Layer 5 of a small transformer language model trained on English Wikipedia (8 layers, counted from 0, width 128).
A neuron's activation on a vector x is GELU(weights . x), where the dot is the dot product.
The model reads these tokens: "ct" "os" " ed" "ensis" "." " The" " M" "2" " of" " P" "." " har" "ro" "ld"

The vector x that enters this layer's MLP at each token. A number n stands for n times 0.082.
0 "ct": 4 -2 -5 5 2 -3 -1 -11 -1 1 7 4 5 5 2 -94 0 0 -4 -5 0 -3 1 2 8 3 -2 -6 -17 -2 6 4 15 3 -1 -6 -1 7 12 4 0 4 12 -7 -2 -5 1 3 -1 2 -1 3 -13 0 -10 -6 4 7 10 4 3 -7 -6 -2 -1 -1 5 8 2 11 -3 2 3 2 -4 -4 6 -1 12 10 -1 10 -5 -1 -6 7 7 -4 -6 0 -11 11 7 0 3 12 -2 -4 -13 8 -60 2 11 -11 8 4 -3 -6 -2 0 -5 -4 -7 -13 -7 1 -1 -2 -7 3 20 7 3 9 7 7 -4 3
1 "os": -10 0 -10 19 -6 15 2 1 -8 -1 14 -6 7 7 7 -68 3 8 -2 -1 12 -12 -2 12 5 -4 -9 13 -7 7 -16 11 17 5 10 11 -10 -9 -13 2 2 9 9 -6 3 3 38 -4 14 2 8 -4 -16 -4 13 33 7 17 18 -4 -14 -7 -11 1 -7 -22 4 -4 -15 12 3 -10 5 10 11 -9 5 -1 -22 19 -2 5 -22 12 -18 -3 2 17 -7 -1 -3 -2 11 9 -16 -21 -3 5 7 -10 -50 5 -11 -5 -2 0 -4 -20 1 -2 -5 -15 13 -5 -4 1 6 14 11 -5 -23 9 8 -4 1 21 -6 4
2 " ed": -17 1 -10 38 -7 -2 -6 -5 -13 3 12 -8 3 -2 11 -58 20 -6 -9 6 23 2 -12 9 -4 -22 10 19 -21 -15 -10 7 -28 6 13 -1 -19 7 -19 -4 -2 -18 4 -13 -4 13 -15 -31 6 5 15 -13 14 -16 7 6 -7 16 13 -13 -1 -6 -7 5 -2 -2 4 -4 -17 10 -13 -4 -1 11 20 5 7 9 3 5 -3 6 -15 4 -27 11 3 2 -14 1 16 18 27 3 7 -10 -2 4 6 5 -46 14 -1 -2 5 8 -13 -19 -3 -2 -7 2 25 -2 -1 -6 9 16 0 1 25 10 21 9 8 18 1 -4
3 "ensis": -14 -3 17 19 -7 4 -1 4 -2 -2 11 -18 8 -2 8 -45 6 11 -3 1 -9 -17 -7 19 0 3 -14 -10 1 -10 -23 12 7 -3 0 5 -17 -7 21 -5 7 -11 4 -1 4 -3 24 -9 4 3 3 5 -2 -4 2 32 10 18 42 -8 0 11 -18 16 -16 -15 4 -5 -16 27 0 -1 4 11 -3 8 1 8 -16 0 -20 15 -23 3 4 -3 4 4 -2 -12 13 -10 -6 -2 2 -18 -2 3 -5 -6 -64 21 0 -1 -6 16 1 3 -5 2 -1 -19 -4 -15 22 -13 1 4 -5 11 -15 11 13 4 0 -10 15 3
4 ".": -11 2 9 12 -10 -6 12 3 -6 -14 -1 -16 20 10 7 -18 14 4 -1 0 -16 1 7 -3 0 -13 -6 -20 -25 -17 -20 6 2 -2 7 0 -10 -6 2 3 0 -13 -5 -1 0 -3 -19 -11 4 -2 12 1 5 -7 0 54 12 12 17 -2 0 1 -10 3 -17 1 4 4 -10 12 -5 -10 6 21 2 -5 -6 20 -1 1 0 7 -4 -18 -1 -1 10 4 7 -13 5 -11 -5 -4 -5 -3 -4 8 13 -11 -64 4 -10 1 -2 8 -4 -3 4 -5 -2 -8 8 -7 3 1 10 19 -7 6 12 6 1 14 -1 -5 -1 8
5 " The": -9 1 -2 0 7 -14 -8 4 -3 -2 -9 -2 13 -2 5 -17 2 9 5 6 -14 11 -4 16 0 -15 13 -15 -10 -5 -12 18 14 17 -3 -1 1 -2 18 -9 2 -9 -2 -9 10 12 7 1 0 8 10 19 1 -7 2 10 13 -4 -5 -2 -3 -8 -4 -1 2 0 4 -4 -11 9 7 -2 2 11 -6 4 -8 3 0 -9 -21 -10 -10 -8 -4 -23 6 -4 7 -5 13 -1 13 -7 -8 -4 -3 1 40 8 -91 1 -3 9 -11 -5 -8 6 -6 -3 -5 -5 5 -4 -9 7 2 39 -6 -4 -2 19 3 -4 -3 0 15 19
6 " M": -3 4 23 17 -7 8 -3 13 2 -1 5 -6 8 -10 -1 -70 4 -2 4 6 -9 11 -3 -1 -11 -12 0 -12 -5 1 -17 15 0 9 1 9 -13 -3 -9 -7 12 -18 15 1 13 8 44 -7 -16 6 -13 11 -19 0 -10 22 4 -12 4 -1 -5 -12 9 -5 9 13 4 -10 -22 1 -2 10 5 -8 16 18 -2 19 -5 -10 0 -17 1 -15 -9 -18 5 4 4 -4 -14 4 51 -7 -15 9 -6 1 15 8 -35 7 10 16 6 3 8 1 -7 -9 -8 -2 -4 -10 -7 -9 0 36 0 5 -29 7 3 -1 2 -7 2 12
7 "2": -4 -1 1 26 3 1 12 18 -3 8 -4 -14 9 -11 14 -43 0 13 0 11 -7 15 9 5 2 -35 -7 -15 -7 9 -14 2 -5 7 -5 -5 9 12 -27 -21 3 -6 -8 -3 24 18 39 0 -7 -7 -7 6 -3 1 -12 41 7 -21 13 -7 -6 -10 -8 1 -7 1 3 3 -28 -25 11 8 8 -4 7 19 0 15 -7 -8 -17 -2 -14 -20 -9 1 4 2 -11 4 22 11 14 17 4 3 -8 -1 5 -3 -57 0 10 -2 -8 -16 -3 -1 5 5 -6 -8 10 10 -2 0 -8 22 3 -9 -6 13 -2 -12 2 -12 11 14
8 " of": -3 -4 -4 1 -4 -2 -14 2 -11 -1 -9 -8 5 -4 6 -5 -2 7 15 12 16 -10 1 18 16 3 -3 -3 -22 -9 -20 7 10 15 -7 3 -19 1 1 -16 -2 -9 -7 5 -8 14 13 1 17 3 1 24 -7 -16 9 50 5 -4 23 -9 2 17 13 -5 5 -4 3 0 -24 -29 -2 -4 -1 -5 25 8 1 25 -5 3 -11 -6 -2 -26 7 -4 3 10 3 -11 10 8 4 1 8 -1 -4 0 12 6 -75 -5 16 8 5 -20 15 -5 -10 -9 -14 0 4 -13 -8 0 -15 22 2 -1 0 10 2 -12 -1 1 3 4
9 " P": -6 -9 5 2 1 -7 -11 9 0 6 1 -21 10 -1 -12 -71 8 -5 13 -1 -7 9 4 2 2 -8 13 8 -12 7 -5 5 -17 -10 -2 7 -6 -3 -10 -6 13 -27 -25 9 13 -1 48 -11 -17 7 -5 -1 -8 -6 2 32 9 23 12 -7 -7 11 -5 1 -2 23 3 3 -30 -9 7 2 -4 -1 9 5 2 11 -5 6 8 -4 2 -15 -13 -13 4 11 -8 1 -18 4 53 5 -16 4 -3 5 7 -9 -38 -6 1 17 11 -14 11 0 -9 3 -13 -3 8 -18 -1 -1 -2 20 3 9 -17 15 2 -4 4 7 3 2
10 ".": -10 -2 2 26 -22 6 4 20 0 -14 -9 -7 8 2 10 -27 2 -7 4 9 6 17 4 1 -3 -23 -3 -19 -18 7 -22 15 -15 -3 -1 22 -13 2 -14 6 4 -10 -17 11 10 5 3 -6 7 -11 3 -13 -13 1 -9 64 11 12 22 -6 -4 5 1 5 -19 2 3 1 -24 -1 -1 -19 4 4 0 10 -6 18 -2 5 -21 12 0 -14 12 -10 5 4 -5 -15 7 6 10 0 -11 -2 -3 -2 7 -29 -50 -15 21 6 7 -17 -5 6 -17 1 -8 -5 20 3 -3 -9 -5 25 1 -5 7 7 -1 4 10 -13 15 3
11 " har": -5 2 -16 28 10 -4 1 7 -9 -7 0 0 1 -3 13 -58 28 8 -11 -8 -8 0 5 5 -2 24 6 -3 -22 -41 5 -1 -24 7 9 -18 -11 -11 -13 -9 -13 -4 -4 -26 -15 8 17 3 2 8 5 19 -5 -9 -2 8 -6 -16 5 -6 2 11 8 -4 -19 -30 3 11 -20 3 -8 -4 16 28 43 14 -8 -6 0 -10 -16 6 4 -3 11 8 4 13 7 -4 21 42 24 -4 -22 -15 -3 -11 17 9 -36 -11 10 11 3 -5 2 -16 21 1 -5 -28 17 15 12 -10 0 10 10 -15 6 5 7 9 0 -7 15 11
12 "ro": -4 0 -37 34 -2 6 -14 11 -11 6 8 -1 6 10 -3 -45 20 3 2 -10 -11 -7 -6 -5 6 7 -13 6 -15 2 -1 -9 2 21 6 -10 -11 -10 -11 -16 5 -5 -10 -5 8 13 58 -6 12 -16 11 -17 12 0 24 42 16 1 9 -12 -16 5 -1 4 -8 -33 3 12 -2 -10 15 3 24 6 28 -8 -6 15 -19 -15 -18 -1 -7 -13 -7 0 -1 19 -7 -5 -7 -1 6 4 -10 -14 -7 6 34 17 -45 4 0 -4 -3 11 2 -5 -3 10 -5 -3 9 -9 -1 -8 14 5 1 16 -15 6 -3 37 0 1 3 -3
13 "ld": -4 -1 -12 20 -1 -17 -17 -1 3 -2 3 6 6 14 -13 -44 13 3 7 -6 -7 1 -10 -9 4 -14 -5 8 -11 -19 0 -2 -13 2 0 -5 -8 -9 12 -7 0 -12 4 1 -4 10 9 -8 4 8 17 12 21 -1 25 37 12 -8 16 1 4 15 -8 -3 5 -9 3 -10 -22 -21 16 -7 26 -4 14 -15 3 15 3 0 -13 -2 -5 4 -9 5 0 11 -4 6 10 -1 -1 5 -4 -19 -5 6 18 21 -81 20 -4 2 0 -1 -8 22 -23 8 -6 -11 0 -8 3 0 -20 9 -2 6 8 7 12 14 9 -7 5 7

Each question shows the input weights of one neuron of the MLP. A number n stands for n times 0.0051.

n286: -35 41 14 -13 -27 -46 19 -45 1 16 -30 17 -12 42 27 3 -30 -4 26 -9 39 23 -11 0 -19 23 -20 11 5 -7 13 -6 45 -13 -3 -8 -2 -3 10 48 8 -40 -37 19 11 17 -10 -7 -32 -21 3 -5 11 27 24 1 -22 3 -21 8 -32 -8 19 26 43 9 -20 5 13 11 23 15 12 -15 -5 -42 -27 -17 -5 -25 12 8 -34 -2 -20 34 -13 -8 -19 17 9 0 -19 11 67 -5 -17 -1 -11 -1 9 30 21 -37 17 -19 -44 52 -18 55 42 -17 -20 -6 -17 -5 -3 -79 -53 42 3 20 36 21 25 2 -20 10
On which two tokens does it fire most, strongest first? 13 "ld", 0 "ct"

n238: -6 10 3 -10 -11 5 -12 1 -14 4 19 -3 -4 37 30 29 -52 -3 11 -10 16 -5 19 -18 -25 22 18 -65 6 -12 -41 33 73 20 18 17 2 17 -14 8 18 14 3 4 23 15 35 30 8 -11 23 10 -15 -11 -14 -7 0 6 -11 8 4 -46 48 -6 -17 37 -10 10 44 18 32 -43 -9 17 -47 -39 -13 -30 -28 0 13 -24 -14 -21 -21 -13 4 20 26 16 -35 3 -1 -60 -5 -12 -1 0 2 -21 15 -7 -36 -2 -16 20 -5 11 0 -11 -11 -13 -10 1 -21 -23 38 -26 -11 -13 30 -15 -38 50 -6 53 -42 -34
On which token does it fire most? 1 "os"

n339: 11 13 -1 26 -2 -3 -29 39 -9 -22 4 -26 4 -2 -13 -4 21 -6 -14 -26 20 9 -30 8 10 0 10 13 -11 7 5 -4 16 8 14 -14 18 -18 24 21 -15 10 2 20 3 -11 34 5 33 -38 -29 -41 0 -25 -26 -5 -18 10 16 13 -13 1 -24 -10 -17 -1 16 15 -6 1 -8 8 32 -30 10 1 -2 4 -19 26 -22 24 -2 13 -2 -2 10 11 5 24 -32 2 -3 -7 15 37 -60 -15 -20 9 26 -25 -15 17 9 -1 -4 13 10 -8 -59 22 -9 9 -40 11 -6 -10 -24 21 11 -6 -29 4 32 -9 -6 13
On which two tokens does it fire most, strongest first? 12 "ro", 0 "ct"

n173: -9 -6 -23 -6 -16 -6 24 21 13 -25 -18 -10 57 35 -1 1 0 -10 21 -39 -12 42 18 -2 -8 -16 14 -9 7 8 0 33 6 13 -15 1 -14 3 28 -1 -30 -4 -8 48 -7 -33 2 50 -28 -17 -17 -9 -17 -35 -36 9 -16 13 -12 -27 -10 33 24 3 -4 -15 -25 28 -1 -12 0 -19 -18 15 -14 18 -33 5 -37 -32 -32 19 -20 11 44 3 -3 6 -17 -12 -12 10 12 -40 31 18 -20 2 -29 -5 30 3 25 13 3 -5 -15 0 -10 10 35 12 24 -7 13 5 34 29 -1 -28 41 8 -16 -23 14 -2 -18 -18
On which token does it fire most, and how strongly? 10 ".", at about 2.7

n144: 36 -4 -22 -8 3 15 -43 -37 27 18 -2 7 15 -12 -61 16 13 -36 2 -14 -7 -53 4 -29 35 18 36 21 12 59 20 -14 46 -3 21 -17 -18 -9 15 -25 3 -14 -5 40 -23 -38 -41 -3 19 -28 -1 -2 29 -8 12 -19 -3 -7 -37 1 -3 30 -3 -33 -36 -15 10 16 39 -13 -16 52 -8 -32 7 -36 -32 -9 12 -4 -16 -21 14 33 -32 3 -20 31 -9 -15 -8 20 -46 4 -6 3 -12 13 -6 18 18 21 8 13 -9 9 9 -4 9 4 6 8 4 -15 4 27 14 -40 20 8 3 -6 38 23 17 -3 20 4
On which token does it fire most? 12 "ro"

n221: 13 19 -15 -8 6 -42 12 -2 -17 13 32 10 17 27 35 8 -16 48 13 -12 -11 -13 6 -7 7 -15 -35 7 -11 13 17 0 -10 -2 -29 -53 -7 3 -4 -8 29 -16 -56 -28 19 1 -12 11 9 5 -11 1 -20 -10 0 -4 -7 18 36 -31 -28 36 7 -11 -30 6 -3 1 13 -28 23 2 -2 39 25 -7 -44 -2 25 23 11 5 -2 38 17 3 -32 36 -7 31 -4 12 -5 -25 18 7 28 -12 -1 4 17 -48 -19 25 1 24 13 -7 -24 14 -25 43 -2 -15 4 -27 23 -12 19 5 -28 -13 10 44 -15 8 -8 -22
On which token does it fire most? 12 "ro"

n302: 46 33 19 -1 3 -31 19 -23 -20 11 14 11 31 -2 -17 4 11 9 -23 -17 -5 11 28 19 0 32 26 6 2 -20 -13 -34 30 32 24 -9 -19 -22 36 -15 -7 -16 3 -16 -31 58 -3 -14 7 -18 19 -19 -30 23 5 -13 -12 -16 -2 -15 -47 -16 -2 2 5 4 -14 -17 -19 -36 25 -4 29 -3 4 -6 5 10 -24 17 -42 -9 25 25 -1 -23 19 -4 -1 10 -9 -7 -5 -14 9 27 17 -16 -3 -9 -1 5 -6 -34 22 -24 12 35 -14 7 7 -19 -3 17 -26 14 16 -3 9 32 0 -29 33 -15 40 10 2 4
On which token does it fire most, and how strongly? 13 "ld", at about 1.1

n112: 28 54 -3 1 -48 -6 -3 6 -2 30 26 -17 14 -15 10 17 1 -5 -26 -34 -22 -4 8 -7 2 6 35 -24 -11 -45 -12 -6 20 10 19 -6 -3 -15 27 16 -42 0 6 15 -41 40 -19 -27 17 11 17 6 -35 -26 5 -12 -27 -9 -15 15 -16 -30 16 -24 9 16 -19 -12 -28 -25 -7 49 -27 -29 1 51 30 -7 -40 -6 -11 11 -38 14 13 -5 22 8 -15 17 -31 8 17 14 -1 25 12 9 -25 3 22 -5 8 -9 -5 -5 26 18 -1 -38 8 8 7 -4 -29 5 -2 -5 19 0 -3 -40 16 -3 33 4 -7 -1
On which token does it fire most? 6 " M"

n391: 6 28 40 -19 -29 -15 30 -15 -22 -35 15 -30 50 35 29 25 6 -1 19 -18 -16 18 2 14 -1 2 -22 -32 11 -35 42 26 23 3 -8 8 -39 36 -35 -23 45 -11 -10 -6 34 6 11 13 13 -7 -35 -28 -12 -15 -42 -3 19 31 3 -13 23 -19 -20 10 10 30 6 -12 -17 22 8 -17 22 5 -24 -15 -7 17 -5 -10 34 -39 -3 -12 -5 -9 5 16 -25 44 5 12 16 -23 -3 5 -11 -23 -3 -28 15 -28 -9 -28 -31 5 -18 7 -22 3 -24 -9 -14 0 -4 12 20 6 -3 -7 25 -15 -28 20 -4 32 -11 26
On which two tokens does it fire most, strongest first? 4 ".", 10 "."

n155: -25 -44 -8 -17 2 -22 -20 -83 -27 -21 -23 -6 -10 4 22 23 10 4 39 23 9 0 -33 3 20 33 22 9 21 5 5 29 22 7 -28 -31 -11 45 31 -2 17 18 -13 -31 14 12 -19 -9 -2 -29 -25 17 -1 38 -6 -6 20 10 -14 16 31 9 -16 16 36 33 10 28 18 40 9 27 22 5 -15 -11 -7 -20 10 -16 9 -21 24 -9 -8 10 -14 -31 2 20 -5 22 -30 -6 -4 -5 -22 -11 -16 23 -4 1 12 -21 -20 -7 -25 -18 11 1 -1 -20 -28 4 -3 18 14 4 9 3 13 6 33 30 -10 2 11 16
On which token does it fire most, and how strongly? 0 "ct", at about 0.81

n20: 1 -45 4 10 9 6 -34 -8 9 15 -31 -29 5 -3 19 4 30 -27 52 -11 1 43 -3 6 -29 -5 29 -43 22 -1 -1 27 25 7 -24 -33 -14 -30 22 16 -22 -13 10 27 -24 13 8 24 -71 -37 -1 -22 3 10 -2 -14 34 -10 6 13 5 -8 25 35 9 12 1 -14 -14 56 21 -6 31 30 -12 -18 -10 7 7 -7 -3 -29 -3 -12 -10 -30 7 5 -10 -18 -45 -17 -14 15 -12 -5 -26 -27 16 23 23 38 -15 -19 -1 -15 -32 10 6 -14 25 -10 13 35 -18 -13 24 -6 -12 -15 21 -7 12 22 -13 24 -34 -24
On which two tokens does it fire most, strongest first? 5 " The", 6 " M"

n216: -18 54 -17 27 -43 -13 33 0 -5 12 5 14 3 8 3 8 27 3 32 -40 2 4 17 -5 -26 17 41 -8 72 -17 -6 4 28 1 -53 -44 42 -10 34 -8 -28 24 -14 -25 -36 1 7 17 13 -34 37 -24 11 -27 9 -2 -30 -28 -51 -37 3 10 14 4 24 7 -5 -24 10 1 -28 -7 9 19 -25 13 16 -12 -44 -28 -44 -3 -6 32 15 -2 -17 -12 -3 13 -11 -16 26 30 -19 3 -20 44 -13 16 8 12 -9 7 -2 10 14 19 -24 -51 -8 -30 3 -1 -20 -4 13 22 23 -48 27 -27 16 18 20 -4 -6 -20
On which three tokens does it fire most, strongest first? 11 " har", 5 " The", 12 "ro"

n249: -27 11 -15 9 -32 0 24 14 76 -17 -2 5 -9 -1 13 9 7 -16 16 -13 7 43 -35 -40 -5 30 -17 -14 32 -30 -3 -30 19 -18 33 7 -15 -10 12 -6 20 29 -8 23 3 4 -31 -5 -25 16 30 2 13 -4 -1 -7 -37 -3 -31 4 38 32 13 25 -14 -1 1 -16 -4 23 1 -2 20 17 15 -2 -27 -20 -31 -42 -15 -1 14 4 -6 19 -36 1 17 5 15 37 4 18 -17 -11 -13 6 -9 -28 24 -16 7 15 3 -13 -8 22 -13 8 11 -10 8 -1 11 -2 10 -1 -24 3 12 -33 7 22 -8 -23 -4 -12
On which token does it fire most, and how strongly? 11 " har", at about 1.3

n195: -20 -44 9 16 10 11 24 -1 -3 9 -21 7 -29 -1 31 -7 -16 17 1 18 15 12 31 19 -41 20 33 -52 33 5 -1 -13 30 -4 -24 20 18 -21 -1 -16 26 -20 -8 -9 -18 -7 8 9 -47 35 16 -1 -45 -14 12 4 68 -18 15 -21 -3 -58 2 44 -21 11 -7 -19 -23 19 6 18 -9 26 -43 -7 17 -23 4 -28 -5 -22 -6 13 50 24 -7 19 -5 24 -55 0 -4 2 8 -20 29 -41 -14 26 14 20 29 -18 -17 -9 -22 -5 -25 -7 29 0 3 19 7 18 21 -60 17 7 2 -9 -19 6 -3 24 -16 -20
On which two tokens does it fire most, strongest first? 3 "ensis", 0 "ct"

n131: -4 -19 7 3 17 10 -2 12 1 3 -6 -4 3 3 -29 2 -15 -25 15 -31 40 -1 -54 -3 -21 -3 -8 -44 38 -28 7 31 15 3 -4 9 -5 22 23 28 20 -17 -2 21 -34 21 4 1 -25 -2 -6 -19 7 24 7 -8 20 -12 9 26 -20 -9 -3 6 -2 -8 -3 -3 21 -2 2 -11 41 24 -38 2 -21 -20 45 22 10 11 13 35 29 31 -17 -13 9 -6 3 -20 -5 5 -11 -28 -20 2 7 -34 7 12 16 -19 -7 12 -8 10 -17 6 10 -26 23 -5 -17 4 -3 -18 1 -10 8 -35 24 41 -51 6 -10 -24
On which two tokens does it fire most, strongest first? 3 "ensis", 13 "ld"

n270: -20 -15 3 -3 -4 -16 -4 6 28 13 32 -15 1 -11 34 16 42 -8 -31 23 21 26 6 1 -3 23 42 -21 -6 -17 2 -11 4 8 17 -23 4 -13 11 37 -24 0 -11 -17 -19 12 -54 -16 -15 5 38 6 -27 -9 -27 -25 -14 5 -35 10 -8 17 14 -14 1 23 -23 6 4 6 12 -7 20 19 -28 7 -12 14 16 -14 -36 24 15 -4 -9 -8 10 45 -4 16 7 54 2 1 -34 -3 32 1 -36 -31 10 -34 -3 25 -3 -27 20 5 23 -21 -1 -15 16 -7 -11 16 4 12 23 42 4 -6 18 -24 -41 -3 -32 -15
On which token does it fire most? 11 " har"

n210: 21 -3 -6 -17 -13 26 -18 -40 -12 -3 -6 33 10 31 -4 18 -6 14 18 -47 -17 -27 27 -48 -44 -7 -9 1 -1 -24 -5 -20 20 21 -3 -40 3 -3 35 35 -5 10 -2 27 -51 -28 -63 -32 9 5 3 -24 11 -5 6 8 15 -9 -13 12 1 12 -1 -7 11 36 -10 -34 1 -21 -37 -15 16 26 -14 -16 -15 -8 -10 59 -30 -3 -15 2 -28 -11 27 21 -3 -22 11 22 -1 -13 55 -21 -5 -5 -8 -1 5 -29 -29 9 52 -5 -21 7 5 -23 17 -5 -2 -31 -13 5 38 0 29 6 13 -21 -30 24 22 -11 -13 31
On which token does it fire most? 4 "."

n73: 28 27 -4 32 -25 1 3 8 -12 0 13 27 4 -14 19 9 -3 13 -27 -52 10 -8 -25 -5 14 -9 -1 16 57 4 -16 -6 -2 14 -17 19 12 -7 26 22 2 -35 17 22 -16 15 24 -2 3 15 -14 -3 -32 -16 10 -7 27 -1 6 -22 -18 -55 8 -4 15 6 -32 -13 -21 4 15 31 16 8 -11 45 9 -16 2 11 -7 -20 -42 6 22 -3 -18 -9 -50 18 -27 6 -7 6 -6 2 15 -13 -2 25 16 -14 -3 -37 -29 -5 -1 4 -42 17 -28 2 -25 39 -5 42 1 -12 11 -3 3 -7 -16 -11 -17 19 -19 10
On which two tokens does it fire most, strongest first? 1 "os", 6 " M"

n462: 25 26 -7 7 -22 -39 14 -22 11 19 14 -8 17 50 -18 2 10 -19 -27 23 12 -12 50 -5 8 0 26 -5 6 -15 9 -26 41 -14 15 21 -7 -9 3 21 2 -6 -11 -6 -11 -25 -24 10 6 53 -3 -39 -10 12 1 -13 -33 51 -17 -11 25 7 23 -2 15 19 22 11 40 8 5 -26 -32 7 11 -31 -12 -27 -12 -9 6 -9 21 15 -8 62 -30 36 -18 -7 -19 5 -52 18 39 20 9 -5 -37 -23 3 39 -26 12 23 18 -54 10 -26 25 9 -37 1 6 9 10 -10 -29 -24 -17 -19 -4 8 -22 -22 -5 -6 -6
On which token does it fire most, and how strongly? 0 "ct", at about 0.29

n110: -1 17 -12 -77 8 -4 -41 -9 -9 -3 4 -16 -13 -4 10 16 -1 -11 16 7 -11 -12 23 -19 37 31 28 -24 8 -12 -1 56 2 12 -22 6 19 20 15 -5 -11 20 -10 3 5 -20 -34 29 -15 22 23 -8 7 11 -16 -28 28 21 10 15 -8 17 0 -6 5 3 -19 29 33 -34 20 -31 -12 -8 6 14 -17 -40 10 -19 9 -30 0 -25 19 24 -22 0 -29 -10 17 -15 -1 17 10 6 4 14 -15 23 0 29 28 -27 -25 -58 -4 30 -16 44 21 -16 -4 -33 1 34 20 5 14 -25 0 11 -2 -7 4 9 -3 14
On which token does it fire most? 5 " The"

n464: 3 -4 40 -1 3 20 10 -55 16 19 9 31 -37 -35 -4 20 -6 6 -32 18 5 -12 23 15 18 -14 -14 2 32 -11 -3 11 -6 4 -7 -16 23 51 8 -5 82 -4 5 1 -5 29 -13 -12 -4 -1 4 14 3 -20 -8 -16 1 -21 21 -35 -6 -31 7 -5 15 41 -17 -3 11 13 -21 66 37 29 -1 35 -12 -16 -13 26 -21 -11 -38 -41 -11 -9 -10 -3 -14 12 -28 1 -10 -14 -1 7 12 -6 -4 13 -2 -28 8 -39 -61 4 1 0 15 -1 23 48 -26 0 -17 33 24 4 -6 17 -13 8 -18 -1 -10 11 -6 26
On which token does it fire most? 7 "2"

n78: 9 15 31 26 -35 -37 72 -7 -5 1 -44 -37 32 -4 52 7 -12 -18 -1 0 13 45 20 -9 -6 -2 5 -32 -1 6 7 13 23 -37 -3 -30 -17 13 8 6 11 -27 -32 -45 3 19 -5 17 4 -13 16 -50 3 7 -40 14 14 5 -2 -36 16 21 7 -5 47 59 -7 -11 -25 -1 -36 16 -17 19 -8 0 -6 -24 -4 -12 -46 -18 -22 -20 25 -2 12 8 -1 -8 17 -29 -12 3 18 35 7 -35 -18 -28 15 -34 -19 15 -28 -1 -11 10 5 -16 -8 -25 -15 29 5 28 4 -5 -10 -17 20 8 13 15 41 -3 -30 -23
On which token does it fire most, and how strongly? 10 ".", at about 2.7

n267: 27 -28 11 -11 6 -15 -9 -43 -19 -20 11 6 21 20 6 -25 -6 -2 -21 -25 5 -16 -12 -15 2 -18 -19 -13 1 7 13 15 34 -6 -14 -44 27 9 24 30 9 26 12 -17 -28 -26 -43 30 16 17 -21 -29 -32 28 -5 -22 43 50 -2 50 23 -15 -19 10 0 2 31 54 43 28 2 16 -17 -21 -12 19 5 -32 9 8 6 6 -16 -2 -4 14 6 -6 1 -19 -11 33 -11 -2 37 26 -23 7 -14 53 -8 5 29 -42 -1 4 0 25 -29 18 -39 -4 -14 -25 -20 20 11 -31 -5 1 26 -8 27 5 47 22 -49 12
On which token does it fire most? 0 "ct"

n63: -7 9 -13 -30 44 33 -10 1 -19 -4 -41 -8 -34 10 -15 -13 23 -35 34 40 30 -8 15 20 -4 -6 22 30 42 31 -16 15 12 -20 2 1 -35 -24 -1 -10 1 6 -36 4 16 -21 -12 -4 -14 -36 -4 -46 0 24 -24 -8 6 17 -10 -20 -11 -11 2 9 3 -4 3 15 52 9 2 3 -5 -5 -12 17 19 -24 -7 22 6 -21 13 -21 -22 13 6 -20 -25 -27 -3 -10 14 -8 11 10 -38 10 -7 -16 31 -13 14 21 38 20 -16 5 19 -2 -2 27 -30 -24 13 -9 26 5 19 -8 -1 -5 6 27 -20 -11 -41 -19
On which token does it fire most? 9 " P"

n329: -23 46 9 -6 -15 -10 8 -42 31 -43 4 -10 -38 38 8 19 -1 9 24 -33 -27 4 -24 23 -59 8 -16 1 10 30 15 8 20 -13 -26 -2 0 -17 23 9 6 5 5 -7 5 24 -5 -18 -10 -14 -5 4 4 14 -20 7 14 -19 17 0 -14 -19 -23 20 -19 39 -15 -1 1 -12 -21 33 -14 -21 -29 -36 3 0 1 51 -2 -10 -53 17 -36 12 2 23 -17 19 27 9 -28 40 46 -15 -3 -10 3 3 1 4 -52 -21 1 20 -15 9 -9 6 18 11 -17 3 -19 32 4 -19 -5 19 -15 -27 -11 1 24 37 -28 34
On which three tokens does it fire most, strongest first? 1 "os", 3 "ensis", 13 "ld"

n400: 12 18 35 -44 -7 -21 32 28 41 -14 -31 -40 15 54 24 26 2 0 -18 -9 -1 32 -10 12 58 -22 -13 -32 31 23 -3 2 6 15 -17 -6 -5 31 50 -22 55 -1 -5 -38 11 22 5 1 -11 2 -39 -41 9 -14 -8 -58 0 33 8 -10 -12 37 4 -26 10 20 -3 17 35 -20 34 -30 9 13 -36 7 -56 -26 8 13 -1 -41 19 -3 38 -24 -18 -26 -5 22 5 -2 27 -18 24 -9 -30 -63 -4 -20 17 -4 15 16 -1 -20 17 11 7 -20 -30 -20 -25 -47 -3 8 4 -1 -2 16 -35 12 25 12 -13 -22 -10 22
On which token does it fire most? 5 " The"

n287: -17 -9 43 -12 -33 -37 1 13 -26 4 -3 -13 -9 -4 32 7 18 5 28 -49 -14 21 13 10 -33 30 -2 -30 32 28 44 34 6 16 -42 7 -11 24 15 42 -11 -27 -31 23 -1 7 -5 -11 -19 -22 -27 -19 -7 -38 -5 -16 20 70 -9 8 5 -13 -1 14 70 46 -9 3 -18 12 4 18 -36 -51 -20 -26 -35 2 22 18 6 1 -53 -6 -1 -8 -29 -2 21 22 -39 1 4 21 -35 49 4 1 5 7 10 11 -49 -3 -20 9 4 39 -15 -11 -6 -25 -11 -41 3 2 23 8 1 -59 12 -19 4 14 -35 20 -9 -20
On which token does it fire most, and how strongly? 9 " P", at about 1.8

n254: -8 10 -2 -8 -25 22 13 30 20 21 -3 -1 2 -16 17 7 8 18 30 -2 -1 -16 -17 -1 19 -2 -8 -19 21 30 0 12 27 -14 -31 17 27 -2 -5 31 -49 17 1 11 -18 29 2 27 -2 -23 -19 -18 -22 -14 -10 -6 -22 -19 -13 6 4 -11 10 -26 15 -9 -22 18 22 -19 -1 38 -2 -28 19 -1 5 21 -26 -11 -63 10 -20 20 29 -24 -8 -28 4 15 6 25 -10 -53 55 15 13 4 -12 39 18 11 18 -5 -14 -25 -7 38 -3 -8 -15 8 -2 5 -29 27 -12 8 13 -3 1 19 7 -12 19 -27 -36 -7
On which two tokens does it fire most, strongest first? 7 "2", 8 " of"

n189: 5 9 15 18 -14 -28 30 -21 12 -9 -8 34 8 32 7 4 28 19 -14 -1 2 16 -8 1 11 17 -11 1 5 -26 40 30 3 8 9 -3 17 -33 1 25 -5 -33 -12 51 -42 -7 17 -18 -9 -18 21 20 -18 -2 16 -18 -31 4 11 -34 -16 -10 0 31 26 3 -7 15 -28 -7 -4 68 -17 -30 4 21 -20 -8 -24 22 -2 -17 -22 5 9 -16 -31 22 11 24 -16 -1 4 -22 29 37 26 -17 -7 16 8 -30 36 -16 10 10 -1 -22 5 0 -20 22 17 -9 -26 -15 -7 1 14 6 -11 -18 -16 -18 50 11 1 11
On which token does it fire most? 6 " M"